Layer 10 of a small transformer language model trained on English Wikipedia (14 layers, counted from 0, width 128).
A neuron adds its activation times its output weights to the MLP's output. To switch it off is to set its activation to zero at one token and run the rest of the model.
A neuron's activation on a vector x is GELU(weights . x), where the dot is the dot product.

Input weights of the MLP neurons that the questions are about. A number n stands for n times 0.01.
n2: 5 -39 -9 -7 -21 -2 4 -20 9 -43 -47 23 33 -42 -8 12 -3 -13 -13 5 -1 45 23 8 -8 6 -36 11 -2 -10 69 20 -8 13 40 10 -40 -16 51 -22 24 35 12 -11 11 -30 17 -4 9 16 30 -18 67 40 23 1 -67 -16 16 -12 -30 -7 66 -18 -20 -17 0 24 29 -9 -14 7 38 -27 5 -2 -38 -3 11 -13 17 -24 21 -16 27 -5 28 2 -6 23 -17 -2 35 -25 53 10 5 6 -38 -10 -58 26 5 4 -11 -22 0 62 73 -15 -31 -28 3 31 46 26 -6 -31 -24 6 -5 31 -1 30 26 -30 10 15
n12: -2 11 27 30 -9 15 -22 -28 37 25 -5 4 -20 -30 -31 -6 -22 -25 -34 -6 10 -46 19 42 -21 -26 -8 14 -4 -1 -29 56 -20 18 26 -9 -13 -7 -23 28 1 -12 -1 -41 -6 -10 -31 29 -11 26 8 38 19 5 5 21 28 10 -18 0 -18 -9 24 7 26 46 25 24 65 3 -17 34 -2 33 9 5 18 -25 8 -1 -12 -35 3 7 -12 19 -48 -17 -24 9 -1 -34 -16 -49 27 27 -7 -8 6 -42 28 -12 -31 13 -36 29 34 9 16 -17 2 8 34 8 69 8 -14 46 -74 5 -3 5 -18 47 -42 -21 8 -18
n38: 2 -52 4 -51 17 -5 -17 -10 21 20 66 31 8 -19 -23 -15 -40 15 -54 -54 53 36 23 -15 -6 -27 -25 34 14 20 -26 -21 -34 14 -42 15 2 -1 -40 48 12 -21 -43 -23 61 9 11 -24 3 12 16 19 1 -17 36 2 51 -10 -3 -50 17 5 -9 49 46 -3 -10 -31 5 30 24 -28 7 35 -24 3 -28 18 -42 -72 -28 10 -25 23 -5 -2 -7 31 -1 10 17 -20 -15 24 -17 -41 -29 -26 29 38 32 44 6 -10 22 -3 -30 -37 14 16 -6 -28 2 24 51 -52 -6 0 39 -6 47 -8 6 26 7 39 -8 39
n129: -1 -59 18 7 -6 25 -9 12 36 4 19 5 -17 -17 9 -1 32 -36 -13 41 9 7 -9 -30 10 0 33 8 36 18 -2 -67 31 20 -32 4 8 11 11 24 -18 55 -1 59 -16 21 -1 30 48 -39 -7 -27 -14 4 -24 -39 29 27 -28 -2 -17 5 12 -29 -12 -36 20 -15 -19 -31 -18 28 -19 -18 -19 13 -7 -49 13 8 18 21 -16 -1 -12 -8 -17 -4 -18 14 17 11 -18 15 8 51 16 -36 -2 -33 -13 -42 -9 25 4 8 -29 38 53 30 -18 -8 15 2 41 -7 -25 -36 -11 15 -6 22 -35 -31 27 1 52 11
n161: 20 -31 13 28 -8 -21 7 -1 -8 7 31 -2 21 58 -25 24 13 16 -26 20 40 -2 -34 -33 -37 29 8 24 16 5 -17 -56 53 28 22 24 33 -22 -29 -15 -7 3 -6 41 13 -40 24 -1 -27 -14 59 -24 -29 -59 31 -5 -8 -41 -26 14 2 -4 75 -29 15 45 -8 -11 -19 23 -47 9 27 0 -10 -16 32 29 -30 19 16 33 -7 -60 18 1 37 28 21 -26 -2 -6 5 -18 -4 -28 -8 2 -15 -51 -11 30 25 35 -5 -68 -35 -37 26 -25 -43 -7 -20 -16 -3 11 22 -8 -2 49 0 2 -22 8 -21 37 37 -11
n231: -1 30 -44 -15 -13 13 -8 25 26 -6 -31 -5 -34 -53 25 -47 12 -36 10 22 23 8 51 -29 23 -43 15 -45 -17 2 31 45 18 -4 10 10 20 -30 39 23 -4 -25 -30 -44 -7 43 1 -2 -32 0 -21 54 8 51 -24 0 -1 51 17 2 -17 -13 -61 -2 -5 -22 14 -25 17 -2 -4 -19 44 25 17 1 -25 -22 -13 -19 -23 -82 5 74 -4 -20 -26 -28 -6 -29 -5 7 6 15 39 33 16 7 -16 12 20 -14 -35 10 -18 5 23 19 -21 39 35 -24 58 6 -32 54 2 -8 -17 0 17 -7 16 -27 32 -34 -10 20
n276: 3 -38 -23 6 -27 -19 17 -4 2 57 -6 20 -22 2 -14 -41 -14 88 9 -33 9 9 -9 28 -24 -1 -20 -4 6 -20 10 19 8 -19 -2 -2 9 18 9 22 -2 10 30 20 -44 6 28 31 5 -2 27 -63 36 11 -2 -9 31 37 -10 43 -22 3 13 30 -23 -32 16 -51 -19 26 -32 -6 -31 -6 42 24 24 -5 -3 -6 -2 12 1 32 -1 -38 -32 51 -31 37 -33 -45 -16 -2 -30 -38 42 -2 5 -42 22 -7 2 -2 -7 2 4 27 -6 -14 -7 2 36 -18 2 -51 -34 -16 -12 -9 1 -61 9 -4 -9 83 54 -12
n340: 42 -18 -18 38 -12 0 -9 30 45 -16 -25 13 -33 29 -17 -2 -37 -30 41 33 45 8 -41 -38 -10 6 57 -3 39 -38 -40 5 25 65 -23 -28 -25 -53 -19 -46 36 -31 -18 -14 -18 -17 10 22 -44 -29 25 -8 20 31 -38 -16 7 -3 55 -39 -34 -35 -32 -29 72 34 -4 58 -33 23 3 31 -7 -4 32 -52 15 8 17 3 -13 -47 -22 -45 10 30 -44 19 28 12 30 8 12 41 31 -12 6 29 -7 -7 -15 -61 29 22 -20 32 -17 1 18 -27 -9 -43 -7 -20 -8 21 -41 -4 -38 -31 -37 23 -16 -8 37 -25 -49 16
n343: 36 7 -10 1 -1 -42 -15 8 -2 0 -6 5 -19 32 -8 -5 40 8 18 -32 21 -27 -24 -18 3 -19 24 -15 -24 13 -17 17 -35 33 35 14 -2 25 -13 1 2 15 -2 -17 -5 -97 15 -24 1 28 25 -18 -9 -56 16 5 -17 -10 -51 -3 -3 -67 -1 -9 -26 9 -1 10 36 15 60 -19 20 -8 15 -38 -8 5 -27 -44 1 21 25 -51 0 10 11 -17 41 -16 -12 5 8 -23 23 -32 18 -14 -15 -19 26 49 -44 -19 47 -5 -42 -29 -14 20 0 28 9 -8 61 -14 48 -2 65 7 -24 -21 11 10 -15 -17 31 10
n351: 22 -12 -3 11 30 36 20 24 15 -2 22 14 -83 26 10 10 -37 23 11 75 17 -41 -28 -3 -53 5 -7 -9 -3 6 11 -49 -52 13 2 -14 -2 9 18 23 -9 -37 -66 -4 43 -36 -12 -18 60 -12 16 -3 7 9 -30 25 35 25 -17 31 43 36 -1 11 -3 -11 -14 -8 5 -5 29 -48 -8 19 22 -57 12 20 -35 -18 -34 -7 -27 2 -37 -9 3 38 -62 27 -4 18 24 31 5 38 16 -5 13 3 2 13 4 37 -19 38 -10 -10 15 40 -2 25 5 7 23 -23 -14 -11 33 2 25 -32 23 25 11 -40 30 -2

Output weights of the MLP neurons that the questions are about. A number n stands for n times 0.008.
n2: 13 -13 -16 4 -4 22 6 -5 -20 -6 14 4 9 15 -8 -15 -23 45 10 -32 -14 21 -31 9 -20 -5 7 7 -12 29 0 44 -22 -13 -10 36 -8 -26 -12 27 -4 14 15 15 14 6 38 -5 -12 -4 -31 17 -5 12 27 -32 -38 -3 10 14 -7 -26 -18 18 -16 -31 29 28 12 11 19 7 35 -20 32 28 7 2 5 -20 -19 -13 -17 12 2 16 22 9 47 -2 18 -23 21 -17 -25 -2 4 1 10 7 7 19 4 10 29 24 -17 14 13 3 4 15 -23 -10 13 -14 -20 19 -10 -5 -15 -5 -11 -7 39 15 -10 11
n12: 18 -23 3 -14 20 -5 4 23 -1 5 11 7 1 -15 -10 7 -5 17 3 8 -6 7 -13 -26 17 -8 13 -27 15 38 -22 12 8 -27 -10 14 20 -9 6 29 -1 6 6 -15 -6 3 14 7 20 -18 -7 -24 -9 -12 -7 -37 -3 -10 2 24 -4 -6 15 15 -9 -21 -8 -24 -14 -30 -2 0 -8 8 17 14 -14 32 -4 -10 -28 -5 -12 10 39 -41 -8 -2 -5 8 24 -18 28 22 20 -6 10 -5 -10 1 7 23 -17 13 2 32 -21 -10 4 0 25 2 -15 35 -29 19 -21 -35 -6 -18 -14 7 -3 -26 17 -16 -1 -16
n38: -27 -11 -11 13 -24 2 10 -1 29 2 24 2 16 20 21 17 15 -26 31 21 -1 3 -1 -23 -14 16 38 -2 41 -12 -1 20 -30 20 1 14 -18 9 11 -19 -19 -20 -12 10 -3 -16 25 5 -9 12 -41 3 -8 6 -29 -14 8 14 -31 3 -19 -9 23 -15 -1 17 10 10 6 -33 -3 17 -19 -26 27 -18 2 12 -7 -2 23 1 20 -22 -17 -20 -4 -21 11 28 7 24 0 5 -3 17 3 -11 21 17 2 -10 -6 12 14 -19 -15 -23 -7 -38 -10 29 34 -24 -21 -5 15 -13 17 51 -7 2 17 39 1 23 -3 -3
n129: -26 3 -6 9 22 5 28 -4 -17 11 3 -2 12 11 11 -17 -26 6 46 4 -20 2 1 13 4 4 -15 -2 8 -3 -23 -33 20 -2 -1 4 1 0 27 3 -33 8 -10 1 -10 1 5 -3 31 -8 3 -1 6 -6 -27 -8 30 0 -16 -27 -7 -30 12 -5 14 7 8 9 15 -29 1 25 10 11 4 15 -8 21 6 7 18 -10 31 12 -12 4 -48 -1 11 -18 13 -14 -2 -24 -4 -14 -3 8 -21 -11 -14 2 -22 -10 -11 -8 5 -4 -4 -7 14 25 18 10 -1 3 7 -11 0 22 -2 -17 2 11 -5 37 -25 4
n161: -15 -45 8 30 25 18 8 -20 -16 -9 12 -24 -18 31 10 2 12 -36 -16 1 2 4 -29 -4 9 -37 -9 -15 26 4 -12 44 10 17 16 27 -9 23 -5 -36 -50 -4 13 25 -6 5 20 -5 22 11 -9 21 11 -3 11 -32 2 26 4 -28 4 20 21 8 -63 -4 18 5 -6 12 27 22 1 3 -8 10 45 -24 1 1 40 -9 5 25 -2 39 7 75 -5 -4 32 -28 3 1 -29 -19 -6 -17 17 -2 18 18 16 7 29 -4 0 -22 -6 -37 24 -24 17 -10 4 -32 7 -15 -37 15 10 9 0 23 -9 25 -2 -35
n231: 23 -32 25 3 17 6 13 -28 11 27 12 12 23 17 -12 25 3 24 -22 -1 -1 -6 -38 21 -6 40 13 28 18 11 -7 -39 -19 18 20 -24 -22 20 -27 -12 3 17 29 18 5 -4 -8 2 20 9 4 -21 21 -28 14 16 3 -50 -13 4 -10 19 28 -6 -2 7 -17 12 -16 2 6 -13 -7 -30 -27 -11 30 12 11 10 14 26 -12 -29 19 17 27 6 -7 17 7 -9 23 -1 -27 -15 4 -9 -2 -29 -5 6 34 15 3 -27 1 -4 32 -10 -18 10 -38 7 2 -41 -1 14 -10 22 -5 13 11 14 -17 8 4 4
n276: -14 -15 -18 12 -1 -5 -9 9 12 2 12 -21 26 12 20 -5 -3 -26 19 3 18 28 16 -25 -8 -23 8 2 13 -11 30 14 -12 -20 16 13 -56 -21 8 27 19 6 21 -6 -2 -43 9 -1 -26 23 -17 29 5 23 -7 22 -7 18 0 14 8 -7 5 13 -36 -11 28 -19 16 4 -6 10 7 5 -8 23 10 6 -33 -23 -10 -48 -21 5 -12 28 1 11 22 31 -7 -32 17 15 -8 26 9 -23 -10 44 11 27 -17 -15 -8 17 -10 10 0 -4 41 18 -12 -1 -3 23 15 -7 22 15 -14 -29 30 4 -16 -14 -2 16
n340: -19 12 21 5 -7 5 5 2 11 -12 -6 22 10 -9 -2 16 -16 -4 -3 29 -14 6 7 -5 26 -10 10 -21 -18 4 25 17 0 73 -1 2 10 -10 8 -15 -18 -31 -12 16 -25 1 -20 12 1 0 -31 13 1 -6 2 -12 -12 31 22 -3 12 -20 19 9 94 -1 36 10 -6 2 14 -3 -13 -24 -19 37 -7 -9 18 4 -4 -31 -14 19 18 12 -34 -3 11 17 18 6 -10 -13 13 -11 0 -3 -4 -16 24 -27 -3 14 15 12 -3 5 14 24 -6 -46 7 7 -91 -6 -22 17 9 -30 -22 13 -22 -16 0 8 -5 -9
n343: 5 4 9 -15 11 30 8 -31 0 15 -12 2 12 0 -36 25 17 29 -14 8 0 -1 -9 10 3 5 11 2 -5 32 -14 -10 5 -23 29 28 -6 -18 -33 14 25 2 -2 1 1 15 23 -6 -4 -19 0 -16 -6 7 37 -14 -4 11 1 16 16 -10 17 26 21 31 -22 -7 17 34 0 4 -25 14 2 -9 -3 -21 -42 0 22 10 -10 29 8 15 2 10 -8 -20 20 -10 1 -14 -10 -12 -26 3 -23 -23 -13 10 -4 -12 -4 -1 11 -9 -10 -35 -10 14 -9 -4 38 1 -1 7 7 11 8 8 3 2 -21 -32 22 17
n351: 29 -17 14 -32 -38 28 15 15 -31 8 -19 4 9 43 -10 -25 -12 20 -25 -13 13 2 14 8 3 6 6 -1 32 28 -10 9 -3 -5 13 -32 -14 3 -23 -11 3 36 27 -9 -7 -7 42 -39 -2 6 -37 4 -42 8 37 -31 5 -3 -6 -1 -21 -10 -27 4 -21 32 10 7 28 16 -3 -10 -14 -7 21 -31 -7 -7 -20 7 -15 22 27 8 1 -17 13 -6 0 12 23 -18 -5 43 40 17 1 -17 26 -11 13 30 -6 -20 22 -9 15 -13 -28 47 -1 -5 33 -9 25 12 -16 25 -7 1 -3 1 -12 -7 5 -13 11 11

Each question names a token from some text and the token that comes next. It shows the vector x that enters the MLP there. A number n stands for n times 0.044.

Then comes g, the gradient of the next token's log-probability with respect to the MLP's output, scaled to length 1. A neuron's effect is roughly proportional to its activation times (output weights . g). A number n stands for n times 0.0035.

"off", then "sp"
x: -23 -14 -8 28 -40 -29 48 12 -48 10 -39 -26 25 -11 35 16 -1 -25 55 -11 -45 26 32 -11 -9 5 0 32 -21 4 33 -22 5 24 -34 7 -17 9 60 -8 -11 -5 2 9 20 -2 8 19 2 -8 10 -16 1 7 -8 -5 24 40 40 -5 18 -14 -5 -14 25 10 2 6 23 26 2 9 -4 14 32 48 51 12 31 -33 50 -33 -29 3 -15 15 58 7 2 -1 7 -7 -32 -8 16 35 -41 8 19 21 12 38 27 -40 58 31 -26 3 -41 8 -13 7 41 9 -13 33 -16 3 27 -2 -16 13 -16 -6 -29 4 -33 0
g: 24 37 -5 22 -30 20 9 30 3 -2 77 -50 43 19 18 -5 -10 60 36 13 50 -37 -33 30 26 31 -10 11 -48 -4 -43 -4 1 4 -27 -6 -20 20 -4 9 -3 -31 50 -31 36 -6 -28 17 4 -9 21 -37 9 3 -28 -14 35 24 -14 -3 17 18 -12 13 44 -6 40 12 -22 -11 -36 -9 -22 20 -18 4 -31 -5 -7 -48 -15 5 7 15 2 12 -2 -24 -7 -15 30 13 30 -32 -12 -1 -40 -27 9 -7 -46 10 8 -44 6 -10 6 6 -11 47 -37 8 -4 19 22 -1 -5 49 -65 -12 6 -17 0 5 -4 -17 25 -9
Which neuron, switched off, lowers the next token's probability most? n231

"that ", then "affec"
x: -22 0 17 8 -29 -20 2 8 -48 -10 -12 -4 27 33 35 20 15 -2 28 -11 -21 0 1 4 -16 20 5 7 0 11 2 -3 -5 44 -16 13 -11 27 28 3 -12 19 13 8 12 -45 1 29 17 9 -35 -11 -4 -14 5 -1 22 27 45 -10 10 -39 27 -12 55 11 -5 30 13 25 2 3 19 27 -19 50 72 5 30 -16 41 8 -5 7 -15 -17 41 -3 4 -12 -7 -35 -4 -21 15 12 -30 -9 36 8 -9 60 -15 -16 35 10 -14 1 -24 3 5 8 15 14 15 45 -31 10 45 4 -36 -2 -36 13 -16 -1 -39 -25
g: -1 4 -5 48 68 42 7 19 -25 27 -13 35 -13 6 -19 7 -25 3 -5 21 -7 -33 28 -30 -7 -16 -23 -16 23 42 -12 51 -37 11 -3 -9 -56 25 39 -28 -9 1 -1 -16 13 4 -9 11 4 47 -2 10 32 -5 -4 -12 27 34 3 -8 21 -15 -32 50 -16 -1 -2 24 4 9 14 -9 6 37 -18 1 -14 -40 -23 -27 4 33 -72 81 18 27 4 26 -23 16 21 -1 33 -31 0 -6 -7 17 -11 36 6 -27 -4 43 -6 -9 -4 4 -32 -16 40 3 29 18 -58 -2 27 -29 -13 18 -21 -11 22 14 -21 -6 31 -4
Which neuron, switched off, lowers the next token's probability most? n161

"og", then "en"
x: -44 -10 -2 -5 -39 -15 54 -3 -14 13 -23 -16 17 10 33 14 -22 -18 45 8 -16 31 26 5 -27 18 2 12 -4 28 33 -24 -17 -7 -23 14 -28 15 55 22 -54 22 -19 14 10 4 16 47 -12 26 4 -22 2 -16 16 9 41 26 36 6 11 -28 -30 3 20 12 -4 8 -6 5 -19 9 20 34 29 25 41 -6 24 -16 32 -19 -7 21 -43 -6 46 -12 3 -26 -34 -27 -44 -23 1 -13 -3 -8 20 33 11 46 50 -4 31 37 18 1 -11 -4 -38 -12 6 24 -21 47 -50 29 30 6 -2 -34 -29 26 -23 -3 -51 -10
g: 3 29 -17 24 20 -31 -10 -7 22 7 -22 -2 10 -7 -15 -8 20 -8 22 8 23 12 -31 34 6 -4 9 5 -8 -10 79 43 -21 24 31 -21 -38 -30 32 -21 -6 42 -24 5 0 21 14 26 -14 5 19 1 25 -16 13 7 14 -20 22 -15 -55 -1 11 43 18 6 -53 4 24 22 -33 32 6 11 -18 -27 4 12 2 50 63 -4 19 -34 -27 -38 -42 14 -31 29 24 0 -4 1 -32 23 29 -5 35 30 -8 -13 -17 9 53 -8 -5 22 -22 -8 19 -48 -27 -4 9 16 -14 -55 22 15 -43 42 -22 -20 -22 -45 10 31
Which neuron, switched off, lowers the next token's probability most? n276

"eign ", then "takes "
x: -10 -22 15 1 -32 -6 22 -10 -18 -5 -8 -25 36 41 31 37 2 -21 41 10 -35 15 -1 19 -20 14 24 7 7 -4 10 -22 2 31 -23 26 -11 18 52 -10 -13 -7 13 13 -22 -6 19 50 7 11 10 -21 -18 -9 -19 -19 20 25 28 -13 -8 -41 -13 5 40 14 16 26 -8 31 0 2 30 -1 -3 55 43 -13 30 10 44 -31 -16 1 -41 -1 25 6 0 -14 -34 -15 -35 2 1 23 -22 7 25 22 16 58 64 -25 41 23 -31 -23 -31 15 5 30 17 16 5 62 -13 23 33 -5 -29 1 -21 15 -5 -7 -32 -3
g: 29 -11 7 41 1 0 35 10 -47 13 12 -16 31 13 -2 -5 11 2 2 4 22 -17 -3 19 20 40 -32 1 2 -5 -17 -11 39 8 21 29 1 -13 -31 -30 -41 -9 30 15 7 -44 16 -14 -14 -10 15 6 40 -2 30 22 26 -6 -17 3 -1 0 27 -6 -13 47 -38 -18 8 -1 -11 24 7 17 -34 -35 59 -6 7 -2 35 54 46 -12 32 15 31 28 -14 12 -32 -46 -5 -20 -5 -32 -44 -28 23 -32 8 13 19 -21 18 -17 -40 -13 -6 -42 10 28 -28 35 45 -74 59 2 -42 4 10 -23 -7 0 -16 -3 40 16
Which neuron, switched off, raises the next token's probability most? n340

"complex ", then "ec"
x: -12 -6 -12 16 -41 -25 45 9 -29 -10 -12 -14 23 5 40 -5 -3 -7 51 10 -43 1 8 9 -13 26 4 8 12 -5 -6 -9 29 32 -12 19 1 21 32 32 -7 26 -1 19 4 -37 -6 32 -20 -6 -11 -14 -32 -14 8 -11 23 20 51 -29 22 -36 2 -15 42 11 14 20 26 30 9 -10 26 12 26 37 23 3 28 -11 54 -6 -17 6 -52 9 22 2 6 -29 4 -16 -13 -6 2 17 -32 2 35 7 -3 52 31 -20 44 39 -17 -1 -34 18 4 15 10 5 2 86 -15 19 28 -14 -23 0 -26 26 -17 7 -25 -23
g: -39 -9 -69 -10 9 16 27 0 -24 -11 -15 33 -52 -35 -27 -5 -12 1 -16 13 -46 2 -12 45 26 17 37 -42 54 -14 -6 54 -2 -7 16 -45 -30 5 -14 -11 12 28 -3 20 -18 1 -17 24 32 -7 -28 -11 20 0 -4 15 -13 -22 4 30 2 9 -31 36 12 -18 0 42 -36 -77 6 5 9 -21 18 8 -8 -12 17 10 -14 -23 -37 1 -13 8 -2 -20 -32 -2 0 -31 -2 -2 -19 51 42 6 27 -23 -15 5 -27 37 -38 1 -12 29 10 5 15 -49 23 -48 -46 25 -4 16 -16 -25 22 34 -4 25 25 11 -19 -17
Which neuron, switched off, lowers the next token's probability most? n340

"were ", then "ai"
x: -13 2 7 19 -58 -30 41 -4 -32 -6 4 -26 16 24 41 22 2 0 60 13 -47 1 11 17 -16 2 -10 10 -31 5 10 -6 -15 37 -11 28 -19 14 47 -4 -15 3 10 1 2 14 -5 37 3 1 -46 -12 -7 -1 2 18 20 16 42 -15 27 -25 10 -5 46 -35 -17 -3 10 15 -2 16 32 12 15 7 53 -28 38 -14 -2 16 -38 14 -33 -36 25 10 11 -7 22 -34 6 -20 5 24 -20 3 15 36 19 50 -13 -17 38 47 -22 -11 -47 -2 9 15 12 32 13 28 -14 -10 47 5 -3 -5 -43 -10 -32 -5 -46 6
g: -24 36 -5 -8 13 4 2 -19 -19 -12 -6 35 -33 42 -32 -25 -46 -24 -4 1 -41 16 -2 -5 30 19 6 -5 -13 27 -30 -3 -5 15 -2 4 1 0 -22 -18 28 67 11 -16 48 19 21 1 -14 -12 34 -23 -9 -8 -6 -14 38 39 -8 -8 0 2 21 -7 1 -2 -29 -10 -55 1 38 -12 -32 27 32 -4 36 -10 -55 -1 40 3 11 -5 -5 35 44 1 -1 -52 0 -11 -3 -7 -32 39 25 16 -2 -41 -13 21 -24 17 -38 -47 25 -33 13 16 -24 -20 41 -41 53 24 -20 6 44 37 12 24 -25 -15 -13 -22 -43 29
Which neuron, switched off, lowers the next token's probability most? n343

"s ", then "ro"
x: -6 -4 4 6 -49 -4 26 2 -12 -27 11 -38 17 19 40 11 -7 1 50 15 -22 20 -19 10 -23 10 9 31 17 -1 10 -12 19 43 -40 15 -23 22 37 -12 -18 -10 2 10 -11 -13 1 36 7 14 -13 -12 -16 0 -1 4 21 1 51 -13 10 -30 -11 -27 53 -12 6 35 15 25 -5 24 27 11 -3 35 28 -9 38 -7 36 -17 -22 7 -40 -1 30 0 -5 -2 17 -27 -20 -10 24 11 -19 15 43 -6 1 62 18 -17 25 27 -10 -21 -17 -4 -11 15 15 11 -13 48 -34 0 23 11 -17 24 -38 20 -20 -11 -37 -7
g: -38 -7 -11 2 20 -17 4 -15 1 18 18 12 -7 -68 -44 -14 -22 -20 11 41 -50 34 49 -1 18 40 22 11 5 -1 -12 15 12 20 -21 0 -13 -21 15 23 11 15 29 3 -25 15 21 -31 -29 -21 -1 3 9 65 -6 35 -2 -24 15 0 7 -20 -41 14 -7 0 -6 13 -12 16 -6 -36 28 55 -21 20 -29 13 46 -34 23 -20 1 5 11 4 2 22 23 -65 -3 -10 10 3 -14 -21 15 64 10 29 -64 -2 16 10 -43 -10 -16 11 -14 2 -55 -35 15 27 6 -34 4 9 -72 -21 20 8 -26 -8 -2 -1 -21 10
Which neuron, switched off, lowers the next token's probability most? n340

"ake", then ". "
x: -21 9 16 4 -55 -10 17 -19 -35 1 -11 -16 22 23 51 -2 -15 -29 18 16 -55 -1 28 -11 -23 16 -4 13 9 7 8 -11 5 7 -31 44 9 18 46 14 -51 18 -7 -6 42 -10 10 52 10 -6 -20 -26 -5 -4 8 5 50 47 45 9 13 -9 -26 4 16 -29 18 21 1 -10 1 29 -4 53 3 21 72 -16 29 -17 42 -31 -30 46 -19 10 47 -10 1 -22 -15 -9 -19 -12 -1 32 -30 14 16 34 11 50 44 -27 38 25 -22 -9 -16 21 -34 13 -4 -18 -8 39 -17 9 27 -14 -31 -21 -18 8 -19 -25 -13 -12
g: -30 6 -29 3 57 -12 -31 2 -27 -19 -21 -4 19 -4 -27 6 12 20 54 -6 -25 -7 19 16 42 -9 -24 -9 -34 3 5 0 25 9 -21 48 26 -28 10 19 -30 -38 -19 6 -10 -13 15 -17 -11 21 2 4 24 11 -13 -10 -1 -8 35 1 0 3 30 3 20 -15 30 -26 12 -11 -11 39 -21 -17 27 -8 -9 4 -87 -3 6 32 48 -46 -63 5 -46 -54 41 -14 -4 -18 -43 -50 -16 -2 -32 14 -63 18 27 1 2 -16 16 -2 10 -6 -10 11 -40 30 34 -28 -5 20 -6 8 13 -16 26 3 -29 2 -45 9 27 7
Which neuron, switched off, lowers the next token's probability most? n129

"an", then "ash"
x: -38 -22 11 11 -54 9 -1 2 -1 14 36 -26 1 26 14 5 -33 12 27 16 -52 5 29 -35 -18 15 -2 -2 -14 12 20 -19 -9 -16 -20 17 2 15 53 12 -57 -8 6 -25 39 3 8 12 8 -34 -25 -12 -14 -15 11 8 45 42 44 -16 32 7 -27 0 13 -14 22 16 13 17 24 7 12 51 11 20 70 -28 21 6 34 -17 -23 37 9 5 42 -6 -14 -14 -19 -14 -27 -7 -6 37 -22 9 41 14 18 47 42 -19 26 43 -9 -9 -7 -11 6 45 -9 -28 -4 23 -19 -14 59 1 -13 -31 -41 11 -45 -33 -46 -27
g: -32 -21 -1 -13 -14 47 -46 19 14 4 -23 21 -4 -12 10 -1 17 -24 -29 -28 -16 31 -2 -19 32 -11 17 4 -7 -12 -24 -11 -39 21 37 -3 -1 4 5 -27 -8 -13 -28 -2 2 0 -3 -19 -4 24 -79 76 4 27 13 10 19 6 -34 6 8 14 22 -8 -8 4 -36 -10 43 4 5 -37 -28 51 -1 18 4 -32 -15 10 26 -43 19 -10 -6 -19 -21 43 36 35 2 -15 37 13 48 -3 39 -22 27 -1 47 -20 21 8 -8 8 -25 7 10 12 -17 74 -3 40 -11 -42 33 -1 4 2 -41 39 10 -28 -8 7 -31 35
Which two neurons, each switched off alone, lower its probability most, in order? n351, n38

"sh", then "i "
x: -25 3 14 -22 -81 -23 22 -5 0 12 20 -3 13 22 22 6 -14 -13 31 13 -47 -11 5 -34 -20 29 -10 -3 18 -5 5 -23 -21 2 -27 17 -5 37 42 13 -51 11 7 -16 39 -20 32 -17 9 -21 2 -18 0 1 18 -9 60 31 46 -5 32 9 -27 13 12 -5 24 22 -2 16 -11 -32 -1 24 -6 10 48 -10 21 11 32 -22 -42 47 -4 15 61 2 -22 -13 -24 -4 -30 -5 -12 10 -7 0 18 29 20 60 33 -29 50 23 -15 2 -18 27 -5 13 8 -10 -14 56 -19 16 32 4 -2 -18 -32 9 -28 -38 -49 -6
g: 23 -5 -18 -26 -20 -33 2 2 25 -68 9 31 -4 -2 12 44 15 -15 -2 -11 8 24 39 7 -19 72 1 41 5 -31 10 15 31 -13 -10 -15 47 29 5 -11 3 -31 29 21 -34 -32 47 2 24 12 40 -20 15 -5 2 12 23 -48 1 -17 -45 6 10 -1 -6 -22 28 15 -27 -25 -8 -26 -38 -54 34 -47 22 8 3 21 4 -5 -21 -20 1 0 -23 -2 -3 16 -9 30 38 60 -8 11 -22 -16 -18 60 15 20 29 -10 7 22 19 -48 -15 -10 -11 -10 -21 4 56 -20 11 -2 -28 16 -21 -17 38 -22 -14 22 15 20
Which neuron, switched off, lowers the next token's probability most? n38

"govern", then "mental "
x: -18 -40 0 11 -72 -10 45 -20 -33 -24 -29 -28 19 16 10 12 -5 -19 29 -12 -56 27 40 8 -9 26 26 24 2 3 37 -11 6 24 -48 11 9 -6 50 19 -36 17 14 5 20 -6 0 19 15 -5 7 1 1 -5 -2 -22 20 32 37 -13 3 -35 4 -27 21 3 20 20 21 -4 4 33 15 9 13 36 32 -47 37 -11 50 -16 -37 16 -48 14 33 -8 -25 -11 -10 -38 -2 -11 21 14 -29 7 42 13 3 37 3 -40 24 31 2 10 -46 4 0 18 26 1 -19 51 -22 -1 36 -24 -8 20 -21 6 -12 -13 -47 -14
g: -2 -17 -2 23 4 19 -13 40 36 -14 -64 24 -19 19 0 -39 1 -30 -3 -10 5 53 -4 29 -30 10 64 -16 28 7 18 23 -17 -20 -2 51 -4 30 3 -32 40 -2 42 18 29 -7 -8 -15 -10 38 -27 -10 -16 -29 19 16 -12 12 -16 37 -4 33 31 31 12 15 38 27 10 -5 -11 -11 38 2 -21 25 -52 32 2 -5 2 15 -5 -43 25 78 -6 19 18 -34 36 -9 -1 16 20 -6 14 1 -18 -2 -43 20 -29 37 14 30 -22 -28 -2 41 31 -34 -14 -3 -27 7 -22 -33 -32 10 -21 14 3 -11 27 9 -6 -26
Which neuron, switched off, raises the next token's probability most? n129

"rown", then "'"
x: -12 -14 7 8 -45 12 29 -29 -19 10 -8 -5 18 26 11 -1 -9 -28 25 2 -37 8 28 1 -19 6 1 20 -1 11 12 -37 38 37 -6 43 -7 17 55 23 -22 6 10 -2 8 8 3 51 4 -7 -10 -31 -6 19 -8 -21 14 51 59 -15 42 -34 -28 -21 21 5 21 -2 8 -3 4 4 12 22 34 46 46 -7 33 -7 34 -4 -30 6 -44 19 48 -17 -25 15 -12 0 -34 -8 8 -3 11 -14 14 20 -11 59 21 -31 22 44 23 -12 -46 2 -26 23 28 4 -25 68 -6 5 29 8 -18 5 -42 -2 -34 4 -26 0
g: 10 19 17 -6 -20 -59 22 0 -19 2 43 15 -22 2 7 27 0 -4 -66 12 12 30 0 9 18 -31 -1 -47 35 -44 -31 -34 19 -15 -9 -20 -43 -11 -21 -33 7 -27 -18 37 25 25 -14 8 13 6 26 13 6 -31 -4 -29 32 -3 -32 3 12 24 -6 -27 8 25 14 7 -19 -18 28 -17 -8 5 -10 48 53 -18 46 -3 -18 -23 -34 24 21 25 -14 36 -52 1 14 -39 29 0 -8 -11 3 -28 -6 -19 -17 57 -24 -7 22 -43 21 -71 -15 10 37 -35 -34 -18 -2 -8 -14 -8 5 8 18 -30 -10 -54 -1 8 -9 -1
Which neuron, switched off, lowers the next token's probability most? n231